Layer 6 of a small transformer language model trained on English Wikipedia (9 layers, counted from 0, width 64).
A neuron's activation on a vector x is GELU(weights . x + bias), where the dot is the dot product.

Input weights of the MLP neurons that the questions are about. A number n stands for n times 0.0054.
n2 (bias -0.063): 5 -58 -43 -16 51 8 8 -60 -5 31 -11 30 48 61 22 5 -33 -51 52 6 55 11 -9 -9 -47 8 40 -9 49 -23 8 0 -6 -2 7 -10 15 -44 49 3 -27 13 9 36 -41 -36 13 9 26 -20 -43 -22 -47 -14 1 41 3 -11 8 -31 1 24 43 -35
n4 (bias 0.017): 6 7 -16 26 50 -20 -54 54 13 -3 12 18 -60 -66 -48 -4 4 -12 -35 6 63 -12 -19 56 32 -28 -28 -35 23 -27 -13 -2 26 28 20 52 1 -10 -3 -2 -5 -49 34 6 -38 3 -39 12 42 -27 -12 10 30 14 3 -38 -19 17 5 -24 48 23 -13 36
n7 (bias -0.027): 12 -48 32 -33 15 -1 -3 18 -27 -28 15 -8 -22 9 19 13 -34 -38 -14 3 -19 -2 3 -7 -15 24 34 -25 -3 10 -53 14 -24 7 11 -1 -34 48 26 21 -26 -30 -12 23 13 -32 -29 -40 -18 3 -3 58 3 -2 14 28 1 -35 -3 -2 21 21 -33 30
n11 (bias 0.009): -19 9 20 68 6 35 7 -22 -44 44 -33 -14 -5 -41 46 65 -49 47 -18 -51 9 -28 -8 4 -58 -15 -16 -5 1 -25 -28 -25 -9 -61 -13 12 -11 24 -13 28 23 -41 13 22 17 23 1 2 -33 31 22 8 10 14 62 -28 -26 12 20 46 32 14 -52 18
n17 (bias -0.008): -5 -55 1 -11 1 -30 22 20 -66 49 -31 -9 9 39 9 -24 -3 33 84 10 19 29 -8 0 -25 16 17 9 -33 -24 -10 -17 46 -46 19 -53 -13 24 70 -9 -38 10 45 42 -25 8 -29 5 -16 -47 -54 26 38 -15 6 46 -19 -10 5 -21 -23 29 -67 2
n19 (bias -0.023): -13 -3 35 11 -5 0 -20 -18 -14 1 21 22 21 -20 -17 15 32 14 -12 -40 11 -5 -6 -15 -7 -25 -43 24 12 24 26 -39 -4 -28 -16 0 -16 -6 46 54 3 -52 -30 -16 -21 41 38 25 1 44 4 28 -13 18 37 -16 -7 -15 -26 66 27 -57 29 21
n20 (bias -0.053): -40 -60 -44 -21 -38 -19 33 27 -7 -19 18 35 0 -10 37 33 24 1 -40 27 -31 -76 33 -11 -10 73 12 26 15 46 -16 -60 -7 38 2 -41 12 23 63 66 31 -73 -30 3 -32 -27 -3 -27 11 28 -48 7 25 17 -35 -14 27 -17 21 22 8 54 -27 9
n21 (bias -0.011): -14 4 1 -36 -5 16 33 24 -3 22 12 17 -42 -28 -13 -23 17 -56 8 35 -1 -33 2 61 -14 27 3 9 4 14 -18 3 12 22 -28 0 -11 13 -3 -21 22 29 -28 -21 -3 20 10 10 3 29 -7 -20 22 23 -28 25 -17 -29 -1 15 41 -30 -3 11
n22 (bias -0.047): -6 -14 12 -58 -26 -20 36 8 34 33 -36 -7 53 -46 -68 37 -14 22 15 -44 57 -57 -25 8 -52 -1 24 32 12 34 14 52 16 26 -33 -2 14 6 -36 -3 8 17 49 4 28 13 -10 7 62 1 33 24 -54 -21 10 71 -25 -6 3 -30 -32 -26 -7 9
n23 (bias -0.017): 8 -48 19 37 13 22 16 -55 54 22 33 -16 16 9 12 -11 4 -41 61 -33 -37 -11 -33 16 -11 -28 -33 -10 -6 30 -41 36 -47 42 30 30 2 1 -40 54 -3 -58 -34 -1 -4 25 -49 -52 -62 -58 0 45 6 -21 80 7 8 -20 7 5 26 18 -12 -48
n25 (bias -0.020): 2 23 -32 54 46 -59 24 29 -27 24 -33 10 45 56 59 -2 -13 -46 -36 5 -85 36 22 3 -41 36 50 -34 27 30 -4 16 26 -20 31 -40 -16 -21 -3 -30 -32 44 24 -2 -63 1 17 -17 2 -6 22 22 -72 14 -21 13 0 -31 17 -18 -16 -37 23 -12
n31 (bias -0.048): -32 13 -22 -21 -12 2 -1 24 44 7 -1 -6 15 12 -22 -2 -16 -10 -2 -33 -37 -26 32 71 22 -21 7 1 25 -33 -44 -6 36 -28 62 -8 -79 -33 24 13 5 3 -29 35 -33 5 -20 7 -8 5 -43 50 23 5 10 9 59 -7 45 25 -2 20 -38 -45
n33 (bias -0.028): -36 -58 -38 51 11 12 -59 -7 31 -39 -94 -15 10 -42 23 -15 -11 -12 11 -26 8 -38 -11 -2 10 -28 -25 -27 -10 4 -11 75 18 -4 -4 11 -36 -26 53 -16 55 17 -23 -9 46 12 -2 -1 -21 -58 -19 66 24 50 4 40 6 -1 81 -5 59 -18 -73 70
n46 (bias -0.032): 55 -87 28 -13 8 26 33 -20 -16 -56 -17 8 29 22 25 1 -15 -75 7 56 -8 26 45 -61 -10 -6 3 -21 0 8 14 8 24 -35 30 -24 -46 -2 25 3 16 4 -8 -1 -75 4 13 -20 33 21 -3 21 1 -14 12 1 17 4 -40 -12 24 36 -34 15
n52 (bias -0.020): 10 -6 -24 -26 0 6 -53 -17 -26 18 -32 -20 -24 8 13 2 -19 -47 -18 11 -16 26 -19 48 21 -49 29 -54 -15 10 -8 53 15 -16 15 10 -17 35 3 4 -2 40 34 -21 36 1 -2 21 -20 -23 -4 18 -13 -8 32 22 -66 -23 43 26 -9 -19 26 -7
n54 (bias -0.023): 43 -11 41 -26 43 -36 -7 43 -11 -32 20 79 22 -35 51 -25 -13 -8 41 27 54 73 10 -66 -36 18 -22 -27 19 -3 -42 -1 39 20 40 -14 7 7 21 31 -12 -33 26 73 22 -54 3 51 41 -29 -89 -10 -1 -60 -44 28 -42 -15 -14 -76 -21 53 -24 -14
n55 (bias -0.059): 1 -7 14 -44 61 -6 -23 -18 -21 -26 -28 5 16 28 -10 -21 19 70 -10 -14 -8 -39 -5 16 1 8 23 -24 0 -2 56 -15 -32 35 -6 -29 -41 40 33 -45 -6 -27 -27 -49 -16 13 19 26 42 4 36 -51 -8 22 -31 28 14 0 2 30 7 19 1 -27
n60 (bias -0.009): -24 2 -67 30 -13 -25 -27 -4 1 1 -68 21 1 41 49 8 24 -29 21 21 -81 -6 12 -36 49 18 19 31 9 10 -27 26 70 29 8 -33 -33 -8 -4 0 -27 11 -15 -22 -13 -10 76 -18 27 -22 39 9 8 24 -3 -2 -15 -77 32 71 22 -20 6 -20
n68 (bias -0.012): 14 -24 -7 -5 -15 11 -8 -22 4 -19 -3 -36 -30 37 51 -11 -21 -32 32 28 19 -18 -19 -5 9 57 -15 -26 -34 50 -11 31 42 27 -1 24 34 -54 -16 -20 19 -1 -1 22 -11 4 -6 2 -28 -8 9 25 23 15 34 46 17 22 -9 -86 -16 7 -5 -46
n76 (bias -0.003): 44 25 1 20 -55 1 42 -12 50 33 61 -14 -26 -2 -6 -1 -52 -16 2 -7 54 -6 14 37 31 -7 9 -44 -27 -40 -24 -47 -43 -18 -4 12 47 -79 -27 38 -16 -8 -23 57 -19 -43 2 -7 46 48 -17 -69 16 -5 -8 35 31 31 32 14 -14 -41 -28 82
n79 (bias -0.030): -5 22 -1 37 -30 -41 0 -11 5 26 22 35 14 -26 10 72 0 -37 -7 -9 50 -29 26 46 -12 -11 -59 42 -38 34 -34 30 51 -42 -10 -14 -13 -53 -21 -23 35 6 55 28 52 -7 -30 -17 -30 -41 -6 74 63 16 27 -49 7 -26 -14 -40 15 -26 2 -36
n82 (bias -0.009): 28 -3 4 -9 26 10 2 -34 49 16 10 -71 -48 26 15 1 6 16 37 78 41 -35 -16 -6 4 -44 -25 39 -31 8 -27 -3 18 30 26 6 -3 11 -8 -14 7 -1 33 16 -36 28 -12 -33 -13 -42 -22 -22 -42 -10 -25 26 13 12 1 2 -30 3 16 24
n86 (bias 0.009): -36 5 2 -83 10 -48 -28 14 38 11 -67 -27 -1 -4 38 26 49 25 1 0 -4 52 23 11 -10 -16 -28 13 16 23 11 57 21 11 -27 0 -1 -30 -46 0 57 31 29 -28 36 0 -19 -24 1 -22 -26 47 5 -47 3 -3 1 -32 31 35 36 -16 -10 -14
n89 (bias -0.024): -25 -17 5 -35 30 -30 -24 10 -3 28 -37 53 2 -20 29 -43 17 -19 48 46 28 55 12 42 38 1 -23 8 33 -3 -7 -15 -8 -3 -30 31 -5 25 -51 -26 -6 18 42 -4 -14 10 15 -65 12 -44 -12 -3 23 -14 -16 -11 -23 62 -25 -35 -39 29 -14 -13
n91 (bias -0.043): -8 18 5 7 -44 -14 -32 -1 38 5 -19 -20 -6 37 -76 18 -28 16 18 -11 -5 -4 -1 -28 42 -28 -8 -8 20 -18 -30 16 41 -10 35 -27 -42 5 33 27 -34 8 43 28 25 49 -11 39 -2 1 -29 31 16 -46 49 70 38 -24 19 -19 -4 -32 8 -28
n92 (bias -0.054): 51 35 -37 -75 47 -7 16 -34 -17 44 21 19 61 10 -40 -29 14 6 40 -2 -14 2 23 1 -15 20 -30 -4 -88 -17 -42 -22 -37 -1 52 -27 18 86 42 16 -75 7 29 -33 -43 30 24 -1 1 -25 -56 -24 30 -34 20 -17 17 -11 33 22 -17 83 -11 4
n94 (bias -0.012): -12 -21 -3 22 15 20 -26 -36 -20 12 17 -16 4 64 24 49 -43 44 16 -10 -12 40 -24 -21 21 -32 50 -46 13 20 -3 -26 32 16 23 18 16 -66 7 13 3 13 21 16 -26 -19 -5 -75 -7 -41 -44 1 26 -36 -11 48 17 11 52 -4 52 18 -43 -22
n95 (bias 0.043): -18 -13 -48 -2 -27 -5 79 12 18 -33 22 22 -10 -24 19 30 2 16 28 7 -56 -36 32 -13 -4 5 -12 -50 32 -16 -31 8 26 -25 -23 -9 16 -44 29 37 0 -17 -12 -3 -4 -14 26 24 12 32 36 23 -83 7 30 -18 26 -34 -10 2 14 -27 -22 -14
n98 (bias 0.009): 15 -19 17 7 36 -20 -3 8 -15 -36 12 1 -3 -18 13 20 33 15 25 -3 -31 -14 -30 7 -50 34 -17 58 -19 37 -28 15 -49 36 27 63 31 -37 -21 -2 45 21 2 1 0 -48 15 -48 -21 -22 -7 -20 35 23 -30 -26 -44 -57 24 -19 -5 11 -29 25
n103 (bias -0.029): 36 -24 -25 17 -1 -10 -30 -24 -1 -30 11 8 -27 -39 5 -22 -21 61 42 4 -29 55 -36 21 -2 0 -14 9 -12 25 -8 -9 -60 25 44 -30 -2 3 31 -19 9 14 0 25 -32 -27 17 3 5 -2 6 -9 6 8 -24 2 28 27 77 -20 -10 20 -7 12
n125 (bias -0.006): -13 -22 -36 -36 72 40 14 -36 -20 -18 -8 -5 19 -15 6 10 -53 16 23 63 -14 -8 17 20 0 18 25 -31 20 31 -31 31 -46 12 33 -50 -23 14 -6 -30 1 9 24 42 -10 -26 -31 6 22 -6 -15 -8 59 -3 41 -46 10 26 5 -5 -20 4 -13 -24
n126 (bias -0.017): 41 35 5 7 -31 5 2 -40 -29 4 4 -43 56 11 9 -31 12 52 -11 -13 4 -18 -14 14 -11 9 -13 17 -24 0 -46 -32 36 3 45 -47 -24 -54 18 7 22 18 10 -28 18 -44 -14 15 -63 1 -7 -1 5 64 77 -13 7 -8 23 -83 40 -3 12 -40

Each question shows a token from some text and the vector x that enters the MLP there. A number n stands for n times 0.041.

"forms": -15 -2 40 10 -28 3 -40 3 -8 -3 23 0 -21 32 7 -7 -16 21 -22 23 -20 5 -23 -9 -52 16 20 6 16 26 41 4 33 -12 -2 -26 33 0 -32 -30 -9 8 -47 -4 23 3 -5 11 10 25 -10 -5 31 -3 -14 -8 -14 12 -44 11 -21 -1 31 11
Which of these neurons fires most? n68

"his ": -12 -21 10 -5 19 21 -34 -8 23 37 16 4 -25 15 23 -24 1 60 0 -16 3 23 -20 -48 -2 -3 -23 -25 5 29 14 -9 -6 -33 27 30 -2 8 3 -25 0 2 -27 13 4 -15 -19 1 18 -5 3 0 -1 -32 0 1 19 18 -7 -14 -19 -17 45 11
Which of these neurons fires most? n103

"ills ": -5 -25 50 9 -21 26 -12 -7 13 4 10 34 -7 17 -21 -16 6 62 1 -31 -11 8 -23 -13 -28 16 15 -19 8 14 16 11 8 -30 -19 14 -19 23 -8 -26 -21 -10 -22 -17 1 3 -15 16 -13 6 -13 29 12 -24 31 -16 5 27 -23 19 -34 18 17 -1
Which neuron fires most, and how strongly? n19, at about 1.4

"1": 1 2 -25 -21 13 17 -1 8 -14 -13 24 -1 9 -8 11 -17 27 33 -21 4 -15 -42 4 -21 1 24 26 29 26 6 39 -32 5 -22 28 -7 47 -7 -16 -13 -15 26 -47 -19 6 -44 9 17 2 -10 3 4 35 -26 -19 -4 4 -19 -31 24 -14 -26 39 9
Which of these neurons fires most? n20

"14": 35 7 -22 -18 -21 13 -21 -16 -14 28 2 -18 -2 6 -1 -2 17 15 -47 2 -17 -3 -30 -26 29 -8 5 24 22 23 27 2 9 -45 42 5 26 13 0 -22 -14 16 -38 -9 26 -4 -15 29 24 -9 -2 -17 30 -22 -21 -28 10 -13 11 15 -23 -17 43 -3
Which neuron fires most, and how strongly? n52, at about 1.1

"fil": 20 -32 2 -41 16 -12 -6 18 27 1 26 27 -42 17 -18 -7 -3 -24 -38 5 -16 -4 -13 -26 -11 9 21 -16 3 23 -3 2 8 -16 -1 31 -11 14 -13 -2 45 3 -39 -3 23 -30 -1 -2 41 40 -9 21 19 -23 22 -6 -14 -14 -35 31 -24 -8 28 11
Which of these neurons fires most? n7

"embl": 2 -30 35 -6 -18 26 -25 -10 34 15 21 -10 -28 -4 -8 -3 1 1 -7 23 -25 4 -30 -7 -7 49 52 -33 1 22 21 -9 -13 -25 -28 6 3 3 -35 -3 23 -21 -18 -38 -1 -2 -1 13 33 20 -25 31 17 -3 1 2 26 -4 -25 32 -20 -11 2 7
Which of these neurons fires most? n20

"studi": -22 3 26 -1 -46 11 -1 27 5 0 26 -6 -17 39 -26 -7 11 -21 -13 29 -54 3 0 -24 -31 21 33 -18 -1 16 29 9 -1 -33 -17 33 -1 -1 -1 -19 -5 3 2 -16 22 -30 -6 -7 21 9 17 -15 32 -26 2 -8 -3 -9 -42 30 -26 20 39 28
Which of these neurons fires most? n46

"encour": 28 -36 26 -18 -11 29 -19 16 0 26 -11 -11 -9 25 -6 -7 8 -2 -22 27 -23 11 -57 -16 -5 -1 10 -11 24 22 4 -8 -12 -42 -2 24 -15 16 -4 -25 2 4 -39 -6 -24 -41 -19 9 14 7 17 30 16 7 -4 7 19 -8 -17 10 7 0 75 8
Which of these neurons fires most? n46

"17": 31 7 -23 -5 -26 13 -26 -12 -13 20 16 -4 19 -3 9 3 21 14 -49 1 -25 -9 -30 -29 17 -16 17 13 26 10 35 -2 1 -53 37 6 34 8 -10 -24 -4 26 -27 -19 18 -12 -12 28 25 0 -5 -24 16 -20 -29 -7 5 1 -12 18 -26 -7 59 7
Which of these neurons fires most? n52

"Congress ": -27 4 9 1 -29 1 -9 -1 -2 -2 -22 -2 -2 22 -3 9 16 26 -21 -38 -24 -1 -3 2 -46 11 4 2 -3 25 -2 24 6 -54 10 42 -6 41 5 -32 -8 30 -29 1 22 -5 0 46 -9 13 -2 -4 12 -35 8 -20 -9 31 -7 39 -14 -13 17 -2
Which neuron fires most, and how strongly? n11, at about 2

"01": 6 13 -12 -21 -26 0 19 48 20 2 14 6 -47 -15 0 -8 10 -11 -5 -3 -17 -19 13 22 -16 5 -20 -3 44 2 16 -6 -2 -40 7 22 48 -20 -29 -17 -16 16 -28 -32 27 -5 -11 -6 41 8 -14 8 11 -5 -17 -18 12 -5 9 5 7 -34 70 6
Which neuron fires most, and how strongly? n21, at about 2.1

"ori": 7 10 17 -6 -5 8 -45 -14 14 -50 -5 -6 -1 31 -42 9 11 -8 -24 16 -15 26 -43 -10 -12 3 24 -16 1 30 8 0 20 -35 19 11 52 15 3 -5 -28 27 -26 -29 3 -14 -5 2 19 -24 22 8 16 -22 5 -29 6 -7 -8 19 5 2 51 7
Which of these neurons fires most? n52

"2": 25 36 -18 -17 33 10 0 28 -9 -22 21 9 -20 -3 -20 -4 -19 19 -14 -13 -8 -21 9 -5 6 3 -3 -1 19 5 38 12 8 -41 -18 -1 54 -17 -53 5 -28 12 -35 -23 23 -10 8 25 23 5 -11 8 -22 3 -12 -7 24 -21 -19 18 -14 -33 43 19
Which three neurons fire most, strongest first? n95, n76, n19

"In": -15 -11 13 -54 7 17 -3 12 25 8 14 -9 -9 18 8 -4 -40 -10 -24 3 -1 -16 -22 -38 -30 -33 25 0 -5 16 27 -17 47 -12 7 10 4 23 -8 1 -17 24 -31 -13 15 -50 18 7 10 -10 -7 26 -7 3 -7 17 10 5 -10 27 -12 -4 76 -10
Which three neurons fire most, strongest first? n2, n52, n22

"Nep": -12 18 -7 6 -16 14 5 16 3 -1 19 19 -20 39 -22 5 39 19 -32 11 -33 -16 -33 -6 -31 7 18 -4 -4 35 18 -5 -6 -21 17 4 26 -31 1 -32 -7 22 -16 7 39 -29 -8 17 23 -2 25 -5 -11 -6 -19 -17 21 33 -44 20 -31 -29 19 -26
Which neuron fires most, and how strongly? n25, at about 1

"fellow ": -19 -22 23 -4 10 29 -14 -4 -11 11 22 -7 -25 32 40 -15 0 65 8 -1 -24 -32 -32 -16 -11 -16 6 -9 26 15 2 -16 -10 -41 7 9 13 18 12 -30 -32 13 -35 5 8 -19 -18 -10 3 -12 12 12 9 -22 5 3 34 24 2 20 -3 -20 24 -2
Which of these neurons fires most? n94

"Wal": -5 -7 -11 2 5 -6 17 30 25 28 23 -15 -20 32 6 -31 0 -13 11 -13 -29 -14 -35 -33 -16 -30 10 18 1 -2 56 -24 -3 -9 28 6 2 24 -5 -9 -4 -4 -35 -19 9 -19 -12 33 38 1 9 -4 -7 6 -21 -8 12 18 7 21 -46 -32 56 6
Which neuron fires most, and how strongly? n55, at about 1.2

"artist": 0 -20 25 6 3 5 -33 12 9 29 23 -35 -12 33 -7 -14 23 -4 -16 31 -33 -27 -14 1 -19 13 25 4 4 12 12 11 46 -35 -8 15 -2 23 -14 -48 -30 14 -54 -14 25 -16 -16 6 20 6 8 -8 2 -14 -13 2 -3 1 -21 31 -8 -6 35 22
Which neuron fires most, and how strongly? n21, at about 1.2

"Cl": 8 23 10 -12 -1 14 -9 43 -21 -11 27 -6 4 11 -20 -19 28 -6 -5 -39 -40 26 1 6 -4 36 28 -14 -9 24 46 2 4 -21 -23 25 9 17 7 -16 -24 9 -13 -6 2 -40 -1 -1 6 15 20 4 2 1 -31 -17 -11 8 -40 24 -60 -10 51 -7
The two highest activations, in order: n25, n55

"or ": -5 -50 43 -13 4 13 -17 3 27 33 22 -16 -1 11 -10 -16 -13 62 -4 -19 -10 11 -18 -37 -27 0 10 -3 16 17 10 -8 6 -26 -27 3 9 5 2 -8 -17 -18 -31 -29 18 -19 -28 10 -4 -5 -8 14 12 -23 16 -13 26 15 -3 33 7 23 42 3
Which neuron fires most, and how strongly? n19, at about 1.5

"Arti": -11 2 6 -8 18 10 -14 22 -8 25 42 -17 -19 27 -2 4 14 -12 -12 28 -20 -32 -45 -25 -13 13 36 -6 -26 1 -2 2 17 -23 -6 14 14 11 7 -14 6 35 -56 -41 12 -16 -10 30 19 -2 -5 -1 -11 11 -27 20 -13 9 -34 33 -32 -3 52 13
Which neuron fires most, and how strongly? n21, at about 1.5

"5 ": -15 -15 -3 -12 -18 -1 -11 -22 17 -5 19 24 24 0 7 -29 12 39 -6 -36 -14 2 1 16 12 -13 38 12 4 17 25 -30 31 -54 17 6 11 6 -21 -5 -17 15 -46 -5 7 -14 -3 13 18 -6 15 21 36 -38 -24 -24 32 5 -9 19 -13 -17 28 -20
Which of these neurons fires most? n31

"Anti": -5 12 -17 -33 -11 22 -1 6 5 11 -12 2 -33 38 -7 -13 6 26 14 28 -45 -29 -33 -25 -11 -11 3 15 4 16 30 -20 33 -21 6 51 27 15 1 7 -29 45 -23 -13 -12 -34 4 31 6 -9 17 -2 -6 -14 5 -12 9 12 -34 9 -22 -19 21 -18
The two highest activations, in order: n60, n95

":": 6 24 -4 -3 48 7 -11 30 25 -6 8 7 -31 -18 -6 -21 10 32 2 -6 -8 -51 10 -13 -10 -8 16 -25 -6 1 7 29 7 -13 -33 -12 5 -3 -43 8 -18 -11 -30 -21 17 -12 15 20 42 19 -20 18 28 -2 3 -32 9 -25 -14 5 -17 -2 53 30
Which three neurons fire most, strongest first? n4, n55, n95

"paint": -3 -2 7 -6 16 6 -32 -3 9 28 44 -37 -17 43 -18 -8 26 -7 -5 11 -50 -1 -36 -20 -5 27 24 -9 4 21 12 16 40 -19 -24 -11 17 21 -22 -26 -17 8 -32 -12 9 -9 -28 0 19 -1 11 2 15 -21 4 -7 30 2 -28 20 -24 -21 30 34
Which of these neurons fires most? n25

"3 ": -16 -26 -15 -11 0 4 -18 -29 -1 -13 23 14 7 1 9 -20 9 59 -5 -23 -32 -8 5 4 21 -6 34 15 -1 24 5 -16 6 -53 13 -15 33 -4 -31 -10 -30 16 -15 -7 7 -16 1 21 27 -9 20 32 31 -15 -17 -22 17 14 15 10 -22 -26 36 -5
Which neuron fires most, and how strongly? n103, at about 1.3

"through ": 13 -24 4 -2 -16 18 -23 -13 1 2 23 -14 -9 21 47 0 -21 68 -12 -8 -9 -9 -19 -58 -24 -5 19 -5 6 25 5 -20 14 -39 6 10 8 -2 -8 -30 -12 13 -11 -5 0 -11 -4 14 20 -2 6 27 30 -27 11 1 31 26 -9 -3 -32 4 22 -14
Which neuron fires most, and how strongly? n94, at about 2.2

"s ": -7 -22 7 14 9 14 -34 -3 8 19 19 10 -30 17 7 -19 -15 61 -9 -20 3 25 -21 -41 -16 -8 -4 -18 3 38 7 -14 5 -39 4 31 4 11 2 -22 -19 -6 -2 13 1 -8 -26 9 -1 2 -13 3 7 -23 13 -5 12 19 4 5 -39 -2 75 16
Which three neurons fire most, strongest first? n103, n94, n19

"| ": -13 7 -17 11 21 -4 1 20 1 16 14 2 -18 -4 12 -24 13 53 -11 -6 -10 -2 1 -17 -28 -7 51 17 6 15 12 -29 20 -68 -6 -11 23 17 -21 -22 -26 -6 -37 -10 1 -34 -14 1 6 20 -10 34 19 -12 -15 -12 18 13 11 28 -22 2 40 -8
Which of these neurons fires most? n25

".": 19 17 2 8 7 -6 -30 5 18 13 49 5 -21 10 17 -2 -28 26 1 -1 -3 -12 8 -29 -32 16 17 -21 -7 20 14 5 11 -35 -12 -17 15 28 -36 -10 8 -6 -9 -19 29 -38 -16 23 39 1 -43 -12 35 -1 -9 -22 -1 -6 -12 20 -39 15 38 -3
Which neuron fires most, and how strongly? n54, at about 2.2

"201": 23 2 -18 0 -4 -1 -28 -1 -11 33 6 -11 -5 28 -2 10 12 0 -11 -4 -13 -25 -9 -25 5 -5 31 11 -18 29 -19 11 11 -20 19 24 -20 6 5 -29 6 26 -45 -46 50 5 -29 40 -4 0 -2 23 23 -31 34 -30 17 7 -14 -16 -2 -20 25 -17
Which of these neurons fires most? n126

"th ": -14 -10 -38 -8 3 28 -17 -16 11 5 2 -20 17 -7 0 -14 20 59 -34 -26 -18 -10 -28 -15 17 -25 -9 -16 -4 21 18 16 -3 -18 21 28 13 29 14 -13 -1 21 -11 7 25 -13 -18 20 25 -5 -20 21 26 -26 9 -27 35 3 4 18 -30 -36 6 3
Which of these neurons fires most? n33

"the ": -9 -3 -15 -18 -3 13 -44 -12 10 11 10 -11 -13 23 13 -13 10 75 -12 10 -6 4 -26 -52 -7 -7 -3 2 -19 27 -11 -16 12 -34 33 25 -6 20 22 -12 -12 22 -17 4 10 -19 -23 34 11 1 -4 24 11 -23 3 -5 25 -12 1 1 -5 -10 13 -16
Which neuron fires most, and how strongly? n91, at about 2

"|": 19 9 -6 2 9 -13 -10 9 24 17 28 1 -4 -2 8 7 5 44 -7 15 4 -33 -5 -3 -55 4 28 10 7 4 8 6 -10 -55 3 5 32 18 4 -26 -13 0 -36 -22 31 -4 9 3 38 5 -20 14 -1 -2 9 -32 5 -5 8 6 -47 -51 17 -19
Which of these neurons fires most? n22

"b": 8 -3 -5 -3 1 24 3 5 -8 13 18 1 8 26 -35 -9 -15 11 -32 -12 -20 32 -25 -15 10 6 10 -6 18 23 63 -1 -6 -42 15 -6 17 8 15 -22 -5 0 -15 -15 -25 -50 -15 12 -10 9 31 19 12 -36 -2 -35 39 11 -4 29 -32 -7 38 -17
Which neuron fires most, and how strongly? n25, at about 1.1

"’": 8 -15 18 4 -2 14 -39 16 22 33 32 -27 -15 46 7 -22 2 31 -23 13 25 -10 -22 -25 27 -6 -37 1 10 14 -9 -19 12 -2 -19 18 4 10 -17 -13 3 2 -23 -29 5 -43 -29 9 13 7 -27 -1 6 -1 5 -6 18 -3 12 0 -41 21 62 -10
Which of these neurons fires most? n82

"ploy": -24 -4 13 -29 6 43 -18 8 -7 25 15 6 -50 41 -4 -6 32 -9 3 18 -31 -6 -34 -22 -22 -1 15 -4 -3 18 25 8 6 -4 -11 46 6 20 -12 -2 -3 7 -32 -23 -24 -8 16 41 -1 40 11 -20 15 -30 12 -24 -7 -4 -42 -6 1 -6 24 -5
Which of these neurons fires most? n21

") ": -3 -30 -13 9 0 -13 -28 7 17 -15 10 19 -3 -13 15 -48 14 54 -3 -15 -19 -11 4 8 -14 -13 26 -2 3 12 18 -26 19 -20 -24 23 42 20 -37 -32 -13 10 -7 -20 8 -30 -21 13 2 16 3 30 15 -14 -10 -20 14 47 4 28 -9 7 32 -12
Which of these neurons fires most? n89

"results ": -6 -8 45 14 3 -15 -15 1 -9 15 17 34 -15 11 4 -8 -5 26 -10 -23 -16 -2 -15 -15 -28 2 25 -34 12 28 -9 7 0 -66 -1 -1 13 31 6 -27 -3 7 -51 -2 15 -10 -12 29 -20 18 15 9 8 -22 33 -19 27 32 -21 8 -20 -2 12 4
Which of these neurons fires most? n11